Layer 5 of a small transformer language model trained on English Wikipedia (9 layers, counted from 0, width 128).
A neuron's activation on a vector x is GELU(weights . x + bias), where the dot is the dot product.

Input weights of the MLP neurons that the questions are about. A number n stands for (n - 500) times 0.0015.
n84 (bias -0.065): 596 560 311 314 379 470 349 321 536 616 561 528 621 662 392 524 531 610 415 550 467 594 466 497 572 360 592 529 616 446 295 566 314 478 419 322 574 524 488 535 634 580 768 451 515 503 453 458 479 553 517 532 271 579 379 411 436 481 650 578 289 665 466 536 478 521 503 475 431 725 440 481 623 573 587 641 470 521 399 554 457 459 391 521 503 447 527 532 395 583 650 524 327 543 530 382 660 606 655 457 487 424 417 610 402 427 534 331 664 582 663 553 376 261 451 635 559 529 608 470 457 552 469 516 463 500 512 462
n115 (bias -0.090): 517 519 777 536 357 463 591 432 271 395 447 549 457 603 515 536 579 319 309 486 497 380 534 575 592 577 680 400 464 441 249 518 371 511 506 476 539 378 664 521 459 320 456 545 555 639 461 458 237 386 455 648 404 452 351 465 581 449 665 543 287 473 675 403 608 633 446 486 434 645 566 535 503 577 731 627 326 580 375 657 598 396 529 397 547 705 451 464 455 568 479 570 327 471 484 427 436 613 626 452 305 455 459 462 529 514 213 564 503 628 630 644 587 429 527 576 549 721 588 602 567 456 631 394 442 289 513 439
n179 (bias -0.064): 522 644 450 419 408 639 635 765 570 412 407 433 575 500 596 595 293 578 562 292 652 451 526 539 384 354 423 635 661 322 576 318 723 504 510 460 519 278 521 481 463 576 456 466 325 464 563 376 561 515 617 448 433 417 479 448 440 726 448 678 525 441 588 350 444 555 353 344 389 443 574 407 630 500 486 302 468 717 511 591 551 514 424 455 610 423 517 251 572 566 588 283 515 367 583 433 518 697 554 446 345 506 652 607 510 429 623 482 646 383 474 785 282 542 704 546 350 542 584 430 439 486 194 449 529 216 536 576
n188 (bias -0.101): 251 620 856 569 508 413 480 456 605 577 450 496 636 337 574 394 598 449 500 479 304 380 523 386 467 682 528 300 500 178 397 639 211 800 539 433 421 488 463 427 598 420 535 539 492 656 641 626 521 773 512 512 389 516 568 491 570 647 589 463 751 538 496 331 439 700 559 529 426 471 545 380 400 496 647 417 421 541 530 496 588 620 752 232 434 584 677 612 424 580 482 516 328 779 215 410 279 584 610 578 500 367 543 521 738 176 563 350 397 264 470 793 504 384 596 451 702 504 655 427 409 663 96 496 471 504 542 647
n449 (bias -0.061): 478 613 493 567 399 766 531 647 691 357 457 522 468 391 476 639 427 389 610 625 661 645 507 535 608 507 514 657 785 673 439 574 303 355 510 436 403 500 560 699 569 557 476 426 379 594 313 254 532 654 466 414 714 397 558 533 459 464 489 447 562 431 576 507 307 493 380 529 383 266 576 460 443 664 542 600 518 496 659 427 590 452 442 486 592 366 490 384 476 586 409 532 576 389 586 591 575 541 627 456 466 589 728 661 552 267 529 250 564 354 183 512 593 266 547 503 469 276 437 632 436 504 500 764 471 452 271 490
n452 (bias -0.094): 615 480 475 353 465 300 440 493 404 400 685 421 812 465 366 468 650 462 433 443 536 288 429 578 557 542 656 784 436 500 591 348 582 546 441 445 619 536 638 549 798 345 338 341 621 382 567 588 583 643 430 521 676 430 429 762 504 426 567 283 197 526 478 420 424 630 441 349 383 604 814 481 364 553 608 576 533 601 496 514 441 616 465 595 493 475 592 423 374 553 333 540 374 469 408 702 544 409 462 590 496 396 528 695 230 443 559 489 671 395 454 500 514 331 597 457 504 362 422 286 380 526 627 593 360 630 302 500
n458 (bias -0.130): 323 410 496 369 507 725 593 411 489 663 341 346 389 296 611 318 481 451 421 607 704 583 230 594 354 663 363 468 507 400 482 433 605 585 570 522 664 500 500 465 394 481 430 289 284 410 724 539 423 443 465 539 529 529 507 635 383 602 675 584 377 579 375 415 662 690 457 575 490 511 638 592 269 657 580 547 459 331 512 594 347 410 589 450 460 651 525 711 856 554 239 397 402 602 629 474 257 418 566 398 613 563 566 630 605 508 377 601 648 396 687 697 504 705 431 504 572 403 465 384 348 272 405 515 451 507 615 475
n473 (bias -0.128): 488 436 616 387 424 481 648 408 563 522 470 670 610 423 606 571 598 551 599 575 556 253 461 351 567 161 682 548 608 307 610 497 751 304 399 588 649 507 432 369 453 404 561 457 474 446 493 755 398 390 402 555 530 511 478 484 332 426 590 575 615 539 625 523 635 643 649 665 504 575 381 717 676 299 436 345 508 474 532 519 573 500 368 511 530 393 334 665 368 692 459 195 655 590 493 613 631 276 550 550 468 422 442 535 285 413 527 577 367 433 644 573 364 522 568 380 556 463 308 470 371 285 613 519 427 784 29 496

Each question shows a token from some text and the vector x that enters the MLP there. A number n stands for (n - 500) times 0.0082.

"s": 646 499 346 318 531 559 585 631 399 621 509 685 885 460 408 494 442 470 328 502 453 453 466 551 487 548 304 398 360 455 593 531 482 461 613 540 553 519 451 481 581 472 472 296 672 502 504 485 468 441 542 557 510 511 526 319 454 410 386 311 567 503 365 392 373 348 802 414 410 498 359 465 447 508 686 586 444 425 393 494 406 446 756 555 499 510 424 534 653 422 442 568 581 567 507 705 665 547 365 368 393 607 544 532 488 522 478 794 494 586 367 452 601 540 664 536 568 427 512 664 470 381 370 458 547 400 445 474
Which of these neurons fires most? n452

" Di": 663 389 531 359 510 539 498 562 271 508 368 693 479 423 543 554 589 401 467 500 414 563 575 508 575 806 307 351 418 390 690 564 330 378 580 469 644 589 618 410 571 550 528 555 640 667 378 480 462 472 622 500 485 544 573 414 447 448 337 450 515 638 294 417 516 310 595 376 431 520 474 503 299 584 501 364 525 523 425 580 496 371 645 626 524 468 386 239 671 351 679 476 537 601 504 542 682 452 328 568 450 475 309 456 554 574 545 595 537 537 453 453 611 644 565 491 595 469 479 621 484 288 607 379 504 217 548 600
Which of these neurons fires most? n115

",": 443 415 414 346 524 470 509 575 384 644 422 593 717 488 405 556 534 394 470 569 425 477 311 530 546 522 303 467 390 364 550 551 373 435 513 534 501 611 587 461 838 394 535 408 677 610 384 476 484 458 556 559 483 416 463 366 454 441 461 425 480 629 322 561 436 374 745 508 369 486 411 348 464 580 609 540 555 536 480 509 634 380 721 529 533 499 337 300 628 476 611 660 640 564 586 565 679 467 226 396 432 589 556 556 519 575 522 701 650 446 372 345 598 519 577 480 527 449 556 638 402 403 345 450 506 355 534 462
Which of these neurons fires most? n452

"/": 558 589 490 510 491 600 408 558 421 556 361 589 606 479 493 471 379 435 423 452 487 350 404 461 355 527 439 418 539 394 625 495 478 390 657 456 668 582 688 463 705 491 503 376 767 558 453 476 402 543 502 560 548 444 556 271 542 538 387 411 557 546 503 464 452 362 739 467 354 502 454 463 419 447 575 422 516 423 394 367 330 344 805 578 448 536 361 416 751 335 682 626 542 652 674 586 629 544 323 494 400 565 380 493 613 541 496 654 614 615 366 371 484 516 653 557 392 441 422 578 509 395 404 454 505 420 512 499
Which of these neurons fires most? n179

"75": 526 489 480 435 538 561 552 546 521 546 495 549 780 418 498 579 438 401 452 401 300 508 413 530 464 533 420 543 319 500 558 455 435 426 586 504 571 575 647 471 600 514 568 438 684 648 293 484 483 458 531 514 362 533 596 240 471 556 468 394 608 457 516 469 464 344 739 459 348 576 404 466 265 434 541 380 460 395 373 444 478 469 592 523 498 416 408 432 716 406 571 600 623 620 590 600 739 444 44 394 475 620 472 469 617 561 682 758 701 615 545 524 464 518 629 453 492 475 541 548 475 398 302 298 501 316 555 547
Which of these neurons fires most? n179

"ak": 583 464 416 248 555 571 480 569 443 654 455 731 640 381 539 574 377 378 425 387 377 413 464 541 326 519 346 618 437 496 563 596 371 321 500 542 668 587 558 524 448 576 560 347 614 544 456 586 336 518 405 529 434 659 551 365 499 477 473 328 469 527 412 502 507 349 643 537 357 416 581 431 407 534 732 368 467 445 417 440 420 526 656 642 584 544 434 454 650 312 545 632 742 419 319 721 672 524 364 349 443 516 510 489 703 566 526 777 517 647 523 323 523 614 611 448 573 371 471 597 431 410 357 376 519 303 589 452
Which of these neurons fires most? n458

" P": 551 464 545 465 706 567 377 500 461 431 439 725 512 385 536 538 644 448 393 353 416 450 475 526 500 665 301 417 515 292 504 546 303 364 627 539 577 561 507 463 635 404 439 474 785 589 487 518 395 366 425 549 502 512 470 425 593 546 336 343 575 635 319 427 426 389 680 451 477 504 503 588 384 491 540 431 418 589 559 548 457 501 712 623 553 452 380 253 713 272 682 501 593 556 587 562 622 502 233 472 474 622 528 548 678 516 339 776 576 501 450 368 542 482 596 514 472 479 491 610 586 409 466 338 593 266 398 480
Which of these neurons fires most? n115

"36": 575 462 443 417 556 494 471 571 524 569 468 527 676 452 492 539 519 357 444 369 479 550 440 409 581 657 384 516 491 468 590 572 359 448 496 462 544 569 693 462 618 447 533 357 792 622 475 565 392 463 546 555 344 647 607 272 453 553 368 428 570 481 531 471 610 269 656 459 303 557 341 539 204 494 544 559 553 502 360 382 436 499 624 486 505 440 429 455 739 305 533 541 659 676 367 649 727 535 123 428 521 565 512 502 544 512 573 583 573 580 540 427 670 576 558 506 526 488 510 559 558 370 194 396 506 288 537 426
Which of these neurons fires most? n188

"ac": 493 481 519 484 514 629 573 451 448 499 404 794 539 374 531 497 444 442 243 477 459 500 473 632 439 462 349 516 614 300 394 674 438 412 520 519 531 458 565 390 512 392 501 401 774 730 355 399 441 355 527 599 545 546 580 207 420 499 411 621 622 507 508 594 458 341 630 534 523 450 544 498 373 511 508 281 477 478 478 414 456 460 666 595 465 517 280 570 801 397 545 418 738 481 434 660 654 257 191 408 409 641 491 549 376 546 567 658 525 653 533 429 597 538 577 447 584 407 490 641 430 420 465 491 643 409 567 479
Which neuron fires most, and how strongly? n473, at about 1.8